Layer 5 of a small transformer language model trained on English Wikipedia (17 layers, counted from 0, width 64). Numbers have three digits each and are written without spaces.
In attention head 2, each number of a token's query is one row of weights dot the token's vector x. The head spreads its attention over the tokens so far by the softmax of query dot key.

Query weights of the head. A number n stands for (n - 500) times 0.0014.
q0: 484553703546278493624518425347351406264609560434740380604857400714549200423399605388568500462536616539469536544463397656577570461507594259480313356540552495429428584534699369507709536537540425
q1: 442521509445542541518510566609551563463467605502341458428354513402432509625592493633549499575558400548586438591426457616469308453647492461562491585379516369630491364592517441369464497416635489
q2: 420588550294364560541617664476322478618560326429582439507559451645389435457302661544622511639446334284668576575414506592464627547500339425514428416479398490309552395552614565576530313573556537
q3: 524417485536616491349632469703730464639530495582366563329449586444590551490719390718640501581529416507620418484456492382384343510552592646593587677557412609617446553403271564455474740696318479
q4: 499451547607506426391490509373547568320578626368477572505558686446396480514404441485597401372412437579507471576491538503620445368427624509453343519643539582420412416364597371373342467544643494
q5: 484520553417328481565590403438353572450408597284706453265530453730619304330458594523502483580489457441637564510360292652444692651533521502495498488636474438419451593583640367271430679428426316
q6: 543452559434543497500464364461486421398427639621399492554557335555241645436401503624360493489537437343490560443477410436464369477565552396583581607651637449423335626629491537570581430573482514
q7: 464554330385670500442444578943554601622401606604340444375388691367363490431524494528514525545423476352556384568580638292629454547250557395659373619454404343586518463443739573646421583649357255
q8: 308354468495503581474610459638883491575400655573206421468466543513447546444724496349585527505399561617398444575407536574331465510402731540523418607538636680466616594472250393327433682563334330
q9: 665136692317547587566425439602428556369428496543248436421388633603327432497547451448705507454174293354657674569478502584492822422428604482437534488463520527617426373634393365560638498501510557
q10: 487340679594235535544479319402328565630600661481539557449533335590502304527732505454617429455708707495677407497556505285607583308294494403370358439540636719726518665369372285604412298583427283
q11: 638508577843556580529382423487386465363688572729295399354541569384436435537629340679667427302430481658751557506616710360522457390620715385622679653480560211768293413271473565575469437639709484
q12: 540770455416743484419515409348345710557565423687344623558431538415482566812631539331282381350608455564569338481436624492632186755407376348693420393564509373385497526699777577401360442204387442
q13: 350573333556628622461421617702633629611439390597431659444435406460436502449559413519701649496361462426720588421647534682315505467357513580645599383488382679500746565324408652602488372645548611
q14: 793383571553571609583332629495647414614418609732444572478382586451631383389299542590543399476483610395444535543432620483417579363534431418532527694489462359630417381381523781670503601548345546
q15: 660533400565474578422494244438627386777659616531540658682392541134345568558284640390700433564550479336404373607233485443320488693422494432549559478577385558412598516487610609522258487516426535
q16: 700647318465753462376380339617572458545515667561632425606309434344557615585731538588432401438309484795428365329543513253426569464496423525605434504463954608628462548480513511578553642621541530
q17: 291516501641359575676542479308579699442493557375505540442295338358683267566606463572482570585533543444567476470377463447811226473534483679470443305454570580570428634569574594730532292444481438
q18: 187403806531293607574511402501460634393611428267517427731619414632529407447360663433116412542650590503376526617403534394445498524482373433538452478654353488016552496645489363460583600383436398
q19: 648645655498455452649487253387339636288392581443579491647658627704433503382352521290512478369502266489665545549519510678379558435740439368611457362418641715563452507199341545449220357626380460
q20: 476640397683637553554413447686644729602446566743449617440358429389531398595520540444485341531450544304822446606403677555716310566443609607611619478693378520427433485633406594422572540548458480
q21: 591665589513459605424626452665623665303455566429318506807395386229352518722473592519460713454412348484475441480502625372420356517348641696617566519594402259757434692645588494569449591573649226
q22: 407519451616688512360347367582359370828520456664463551405538453629482239468488533360628353396245635402584493450345663273767425707666563456657626472549598556471726368472517577595272383417381446
q23: 386270383489491199607409594536590454538487481417890520377366506670306322530500295406593510577542527554682527503684472443725656506427499389323474611473475234426215632548237528482412261505383524
q24: 410510404330401626418609727745353444554576570440494294681414442470354507555479504615482489373329513564562548639554634427556767525460699571345484687414642316340576578659569511713526432542500659
q25: 558452456485657607596333369418612430511776622518301484545351575456310442470527501490569764667469731609266271663669435364613457652286506535547668577669360496459476187338600477521258708553530497
q26: 448605505460578667578728371638633514290579398643411327702374313210523563495334265485577551772604352591721702604126566391550431656725349451561546512333499588387489671390663664465455596484355441
q27: 465468524486549460429450500545308626377523473368656402503688565710525374438330590773479561604365223202624530694364524355427284317591595576513635365520340408644433277413437547433393615403512687
q28: 174451670490407453466508180656492662457546434655518652572489457440523674466461565296058563563436578649667568512392302626365461616572613670507606364442274368554681571521485618402352540491432715
q29: 385311451581427627553521527607518605523332561385535604601453262406597663467488353565739336524576408703361252778569526363506467470610658535489549432543360630365525759570411441612468377559621396
q30: 746845449468344633349585359347422425519418305626443293648488585744652479375384535618315486607650391404437397556407503404727392765751544595683552564419432328290397588432697464435415501440583701
q31: 511320573516292595691589678395343622354551298531366419352655346549471611513266218633337476373406622321478352524329435609460389428415471441552394422469560738255564562479355556455591726412633566

Each question shows a short text with each token's key, already scaled and adjusted for position as the last token sees it. A number n stands for (n - 500) times 0.0022.

Then comes the last token's vector x. A number n stands for (n - 500) times 0.0089.

0 "and": 344441506464425607538407441504555579549450710479456303446530602523463412697560395308447387432504
1 ",": 410441495348427578587412605409577484552610635328352352394514817514474390748627261280518405395539
2 " D": 583427648420355491613462605441596654549607610490399448322635714480472417693604455407427540553465
3 "uk": 816434667470284567632513590317444578616570509496479469338578636437399313636513247409574521442654
4 "e": 646632629448254508706617603404447579586604646532383481380600626587451283794434405421567516453576
5 " of": 465592586640421480558487607391516545482619620425342372413495826581503334658614353312528425464516
6 " B": 363552444689504310588665640412526664421659585422451415381558678525489380753581413416432517528436
7 "re": 344383431698395272672867622453468705557679636522433492250738798665525413818316404593501525553456
x: 490338603540579520507696426439593538477452551667564595560330662374549427519467339472417548546534536494492357316586515770434376596471425427510556547520513530455464502456446375650548511588644441
Which two tokens does the last token look at most, in order? 5 " of", 6 " B"

0 "ating": 447581470326472576513430570416560525537568593376404319360579754461507315778622314330462379530485
1 " from": 421454517405466508552485527422555566541598578337337321393516756535550320706667272329545382489481
2 " second": 557273659470415495554525593519471677614540572435506263349600701450492417693577290444482465488535
3 "ary": 632354662499438513543420605436562566648444622411445256360618755411429404738538274298518364445452
4 " school": 673610652615435436636498573466560634595508584422505289388606735542397449733537360346476401433532
5 ",": 536644594610410454594513615493559512535612637311416344369493842543466416751609261299537416422600
6 " he": 226638520619560402577673685596541622536594636392425407262614724574491487790525238473469536502577
7 " app": 422386340501563395532541613537462702537490692478484314326563623448396534794636327318537460519540
x: 560483348494396562535504495540476518439572438848321478576584531461420442431497580468497459439479624543475490554641608621638588471397500578425613539671488588556440371360447391539535396633637520
Which token does the last token look at most? 7 " app"

0 "ol": 298598444316479679462375500307480604641554633507509365483494646493274256745543348444480500313507
1 "ib": 363399553303389665722420564432458626588467622437546356359485550522329359842505301480442422540468
2 "or": 515314644363422652664491516508514583568445679461409380445517551522475271659536390479504333392477
3 "z": 705468693359322516613452470387512622562529594494437256469550520494488277664567273491477381394565
4 ".": 682601568533341476634492707474597646572630637423474431292562791526501349732536377319419512355696
5 " H": 434691457658436277629543641494525719556577613453526445385574705513424304734558376442503566478572
6 "is": 427613476522465440614716631472386591654525556542548379541466715428459344737553306490570541356499
7 " he": 211345445599611419532686714626552611518592634421445427246595680588450485769503234463489586427572
x: 454392501491512528530726551526429472536334436823491597471614539579501573467580475414519523339428560414479430422517639777502392452507441494493662566625549464388474434436482315638501505505550513
Which two tokens does the last token look at most, in order? 4 ".", 7 " he"

0 "k": 330450359384431603676441461472630504532475685470463411413488508433478325726641390358480424423547
1 "a": 405439500359426613606424462402586584612472638476395423381423598454447268755598412346567443479490
2 " |": 554372616422372565599433686409566599553643664464358405374528747476528299690587306340526428412573
3 " ": 707508718468288489742555700452539569673608698447350384324522741437468262734520309401503423394628
4 " |": 628613592589357443620522731470519637544647712471294380386490762460542324690580239426513414434568
5 " J": 358674575623477361644573591337509663537592642513428422400541729476486348676592343365463456587470
6 "ames": 290560554787340485611608610491450531521661599431373364421598724533408364742534361453439414438639
7 " L": 423392286667546347667503638508527775502650578461437418263627710536444337626595390464461507536495
x: 418589470478538556543698479510652627541469479914623530567361548275519471561494428441462479459511609410509489589628550656479476516453518528507591540471371597423546489484518446477540384543418553
Which token does the last token look at most? 5 " J"

0 "ri": 294519508342467690559358514294486650583436638487503440476496667537358315706399410463436507490649
1 "el": 429525468342481655474321518392520630488462640476509260503478607530349306754529405400516374408554
2 "le": 566365455308337625699426545462607682527605625483524346316551585607486370904480361440342450345534
3 " in": 616448622511416488618490579420542620538597678357373300397530759575452280666601243369538412419483
4 " B": 605603663625352360677599613371566686440658597394443415382567668514462380751580385432429515513425
5 "av": 461642659696325391646669550500434569601551569490379447410754708412419290702505544551514434558548
6 "ar": 532514511675404397532608543359532565491486684434445430269494543372414249695549447342433311588361
7 "ia": 332353359561465362626584603384477600609512609476484367433466635548457311720439363362489444393515
x: 544521414562638560591601542597509310541453598762507573571351553374532434501569486411458487571522532356493522506412348619456389373407524479622647686604520488461600496564460383653474534668545517
Which token does the last token look at most, and with what share of its attention? 7 "ia", with about 30%

0 " ": 318484451334386683693401633339512588629548701444303361367438667425477354730538282434505422371564
1 "1": 446348593331380554621463651391618563541594662320309396334406686499473301689532319401402415408526
2 "9": 629396691442414555674477598440596553558497714431398403432459655490492336630465399323389438394479
3 "8": 656469654585429494615528652397521570497539663486441440404388680463480411647444356347391455444514
4 "0": 661562586712479451546509667433583475529568608515559534399395680466489404655532375301458475483506
5 " –": 433633510641455463602588611527416459549645539439457431393416763515439402696552337318453420497602
6 " He": 189663565623505367608680645590452642568593633425375444267643754528484433792471299458512578491570
7 " became": 408391416505506471533491625491390530557637521526416435364516779602446415642573361368666457462642
x: 542516416584441524604650514639434603510468473787421584540555547523541436461416483401430542379584642366550607486481605629552456364339475578471550669646450503496508534348524461638523574586547486
Which token does the last token look at most, and with what share of its attention? 1 "1", with about 30%

0 " m": 354552338274426614565437633310783601524614638347407404353527587404436306733737371584523477423578
1 "ent": 338441574336410535601536591410484550582585619546350508331498602496490492707592372583535486355461
2 "ions": 535406594404408579544492526438548488516555551359463322471564657510453314752618348392438428436533
3 " that": 547374586449511525565498633480556500524597594274387362339537761466473300737653266386479343498570
4 " S": 626679666644456320658538674422577625494585535406441378416662650468458340718599332410420562454449
5 "ib": 508675501673316384653691583515429651652465610418482392230603644423396439870560380442533468676391
6 "ai": 328639335735387453579527622419453566722458654445428355412599671452427299653451400338617430446473
7 " was": 449358456565538446501477560512506511477625555491450418365486733578500467655636346360578506427579
x: 535524432553533548616590521667395662503431446794469577502535590562560443460429528406502550398527598405543581528531605679549481336437472539482568657600493548428464437331498567678505612523550486
Which token does the last token look at most? 3 " that"

0 " I": 142502364422451570667456620371572560596546569354391317353689622515506411881433364460468452389437
1 " |": 373273523349439648629429672388564603567621726446361399372609719453559342713551307365527467394551
2 "\n": 582340630339371576642451683464519561560692615508388417404587805523580347656517343417439476467594
3 "|": 581453600470328470685491706431554609578650602499319429363577788464616302638502259404535498499549
4 " ": 570592642558317379726626742458544577691651632490302437331539829477525296703468321424544505454644
5 " |": 502634540601421434616561793485527609526718673513238402376501822488594362620554200494526447464558
6 " L": 387519410774484366679481648499562765515657578452409407293606745534462332611577365474456466570528
7 "ud": 317419315701438237617589682535447602538677473513513546286561706486331263722467358477525517417622
x: 547480532470589476508638314414534538500679457724480345455375493360514501537431367464535570515501644390445616472553535709440406591594528589475473644580366404487509505488576397566461530679564545
Which token does the last token look at most? 6 " L"

0 " not": 330549411473414533592426520362554630472526613319397173412427660511382425727619199399531510462536
1 " a": 394433460441408478665446640381550602642600569462366344395548726610415344744646289474574510546482
2 " writ": 537235600270373546591415577349395565472547590476423294372554762515395470698560314486464586562594
3 "er": 521592617457349642647401450428571665438563710459475237382501645590439479775500449327409402443441
4 " who": 761637636500473477668635664535514526590572603328348401262603754532434431695556180434454452507609
5 " is": 421591545584480433550443616512539544527647587483421364343484747591454447696608319406617421442574
6 "ol": 240680500632415329595457612343386584593604699496441271436512726510284393717616253577534475407474
7 "ates": 432486426580493391542543639497454536521594600378387284455561717572415389795623339432477376458502
x: 508514459595619435506539565446487511518605568900358597522532617437465352471631500436475499494505606495482497528530523600482511324425572549575545720697494556507547424474475605665517570501573476
Which two tokens does the last token look at most, in order? 6 "ol", 7 "ates"

0 " June": 293495436381454673560425586520454591509523630390376368344484683488379347679552306421426459657634
1 " ": 448353550375316661710431623455547591693524689439342414284457720424441331716494283421472428499646
2 "1": 572426653427355529584449658433656605552590688344307393317424707480469271682549320406399395436542
3 "9": 636540672565368536647469604467601588579494737442402388426461661483483316615465367346390421401502
4 "7": 626597572620436448598556654443520544502536637501440427424424670490483397617486331394380426474536
5 "2": 505648458642450412524532568463553557523549603536548545373406692537529396669511420339450491558516
6 " –": 359508395618450451585568586542453466533642562422463423402400788533457443674575317316471412519606
7 " He": 199332473627554382561696615610444635561594636430379438267633755535497431781474292457506562508580
x: 469368515497522546566780602588447571517396463863550614514504586453509586546530381400467482366511563488525434483477638748520429446486465500498592633574486491375468510500521271589474467508462446
Which two tokens does the last token look at most, in order? 7 " He", 6 " –"

0 "\n": 391531417358414570585430674333595487571733522527348457391655853542642401589579302458435542486582
1 "-": 390438503337414586653353716290539497635705540420366311363642832474603314654466195421560423504627
2 " J": 652333603423342444638457530300586636525572630495449450369560704460469362668586349350459506570489
3 "ac": 709392704521373552847595725337433606647602578481309456395610739556320527636490298529501567436447
4 "ob": 652602612622289504608507611470514602589554639397424360269616576452363289717509345401525381524604
5 "ite": 520668485573464476565538615447451457580487535513460407457447656520549347694457386365557380531615
6 " s": 291522436746559344603619681582524598464554603382548421390614612496444321659590358420417512439545
7 "uc": 353538284426527249555644619535512754624558524439489398260616654534312383700541373386568515412482
x: 399593462577393476445584469515496562478535517753394378633513562538520348511526418590447550542463590476457534502599501657421513628539478541714431499565386530468452359426442312611550482798564529
Which token does the last token look at most, and with what share of its attention? 4 "ob", with about 30%

0 " |": 324508443328484621588411631368576580597652667440336452332544852465576312692535256371481426549591
1 " V": 402311593242340565606464614380564636557606575405419470341583700482466391764569333467461529573448
2 "ict": 437386578314401525621491532300372637634549575478268375372579779415396351799536418428484478540476
3 "or": 543460566427327593599481482422510619535582613507397363447495572504354330770599441387537417397452
4 " |": 613639611551367470594492645479487612541669646470401393360512766465579343686565274349492445439604
5 "\n": 445675596679391391616557660536510581532686611514410427395572815510589346663525352392435487477593
6 "|": 421558491608469324619620709519511620539658601508336415356565780474615311646518257401535504495537
7 " ": 410412383622536284560749734574500567654679638516311430336515822483527300708466323421543504464644
x: 481644407461614601465721467419439634488498502814530486493282604628471390500402485492486551442545535521484576448497579570613420313630479493574628505690425525515548396487490353465536471551593476
Which token does the last token look at most? 0 " |"

0 "ary": 358572420337483576468398550413578553570486598410445295407624758514445373746546349332498400444511
1 " School": 373388549408378552574450542438542619566494536439443289415585671535415394756484415324482423424488
2 " in": 533351589410438543615447549405532586566591678373369280389571778579472295648586245370539400433491
3 " S": 711478730498390367683500676412572617524589550396419350432663683491491354709575289431396529451417
4 "uch": 628542567557401495574579663539544657579445617346464334349597685427354364807631315300553412362494
5 "ow": 384604621473392436554672419475500621553461687438554397361460707539468445798515350342435430589523
6 "ol": 248692382673492391519398599319515524607551570525498379411522621550356322504579315449543426362485
7 "a": 443478472593421358608647543425423602642516664550407406432401642504431328855586373366473513468487
x: 570483496500762595552595515581437380530447545761515554559478575390502459545547488342457374498548567557473488464434335620485439354415586500593552704650415569525604424602479428594532494635527581
Which token does the last token look at most, and with what share of its attention? 7 "a", with about 40%

0 "2": 317497450301418618667400575413589555526611680416389417322475736549502326775525349446392392506549
1 " –": 406346584369462533643452603450445488607611581424406389369471750543476415666569265317452375460522
2 " He": 584165535366381504715494651472521638599571619389355425291673776520502432770485275454518530508561
3 " was": 674534610493449486506493607450488503533643561531421478324532777562520464651581351353607515465590
4 " ": 591684661572308368679619668469526570647583718434363353287472708392443402766554273410497464426588
5 "ord": 484768587569437388525501646497331627530534741512324181445629622399478384712519286588523285525536
6 "ained": 370534382646500485505480577467570527575531575455458409364488716469523409623607317296504412436533
7 " a": 371460472566600479498651647522453564611616544468425358405487729578434335753621309425569476590511
x: 531614476521581526510724487557465573549422480871432513493603571542525416478469529406559617370507707449468464441430567667522587250452514559508503506585526512453612507446498398531517445517557551
Which token does the last token look at most, and with what share of its attention? 2 " He", with about 30%

0 "z": 288479317312459656569382501365662560564559594520394411396611597489476268655576347448528416457567
1 "ens": 431336544372476610624456474467459622584454659417460384445523649532397344733548447438443399447512
2 " of": 527434604370434569561424575347589556514646647361303340387525839562505302680635278323500395486501
3 " n": 751465687429399374667485681415596662538578662405466261407637627433464359703679238494423437446574
4 "ov": 676598732572285456643703592405576606553609570428440408376615684554398437743546371476478620527455
5 "els": 422605673666425462613560574379494537459534640441469290491601620559427252734576387468470358482532
6 ",": 403560503665443411596553663516598519506632644345383378380508826559475376746631274299506431406583
7 " the": 418497382598489469579599644573542630537640654457387339363509781540533280650606360397551429505514
x: 434597452544519618475654499524526628572335512842478497452491537544549370509433599435573573427568573438447454501493588690511660289445510594591615615569402513456641470499545484525435482532549452
Which token does the last token look at most? 2 " of"

0 "ife": 327495366373514624578431504390500540507555602421435296398587716524406392795488456273462428482549
1 "'": 319324574389473530635450689474522535623586589419520311355568668545353404782514284399399530415632
2 "s": 514351599386525475551499624467516507551554556446421332379530710508496342663570347386502414478536
3 " acc": 655418764545429427671496682376556606559503727426375514370491696495253469676611325407547474401493
4 "ess": 604512571469410487577588546495449661518504604315369200515435748398459525949637404487522459393499
5 "ion": 544633528601353455602472533509516587550498644390428305410514687485415296697632337370439390497607
6 " |": 408549474574457353604539629551538651495614660421405382352463746458555312727620287359468448501654
7 " ": 395362373616543294574728656587515597629598705458388351329483709450472283741539323427505436438669
x: 455583428425559593485634510514447625532491554853496493458299589676507438512457503459465604417538554482490554556503560539642439297603514486553634534686436522498592398506416363505535499627583490
Which token does the last token look at most, and with what share of its attention? 6 " |", with about 50%

0 "r": 372489400240364711409374498322595662533547631550596483380575558440314304841529483468467599452534
1 "ing": 415444587265470590568476585430558506500543611405433403341534670485467339788605343351470419438494
2 " to": 514365571417484484521483574404562561516606594253339261385483753473443274717635218327562393434499
3 " his": 645435652463519541665525661472546545573632593438398376356494813605444438645574228400486470468542
4 " work": 713668748588366464614515589459502556508555601388485257286684770549470446752472316415463452552491
5 " as": 517630502578484443594491628430473606527684556440336370348524797602467398620658207422606363429589
6 " the": 430562497641464466618578654523537612539662654440382315355515818534522334681605309360538453500501
7 " end": 301476436533583345552592592555289608500543630416487200348540699507377367722568264400508470454595
x: 464507415555493531487568459542455541508618480793381420489602603375437407448440484452427516491485613468464566580630604664644535470342545627557677565629500638487552415482583262642544535473606447
Which token does the last token look at most? 2 " to"

0 "I": 093512425381457569605478610452472578575518631398425333379589625520473423817490376536404405433451
1 "I": 270164510359433546607505617471465574573522635404429331377587625522473423817492376536405404433450
2 " |": 577311620398381582622451626443568622563621707452354368354558736463563317727578300401493398480547
3 "\n": 676480705437341512661488690492524574550693630505386403392588795524575328675528338436429464461578
4 "|": 592547614544349405688543722464545624570657621499322415352566780469605296654510247426522483490543
5 " ": 464615595643381321694694757491547579668676645490290425327537820482522281719485312439528499447639
6 " |": 381573472617449402602593792536520619510717684514237389372506817491590356632558200498521440460553
7 " Mar": 396433397702439355596653640421401573451653499389414301343643697537394325735500395431580411552343
x: 486527561434527552599731466546630524418475556796628539551481520389519453503469292397521543524458660470462584569511530785457594598497529563591381485577522494457597489508483454583424388585649485
Which token does the last token look at most? 3 "\n"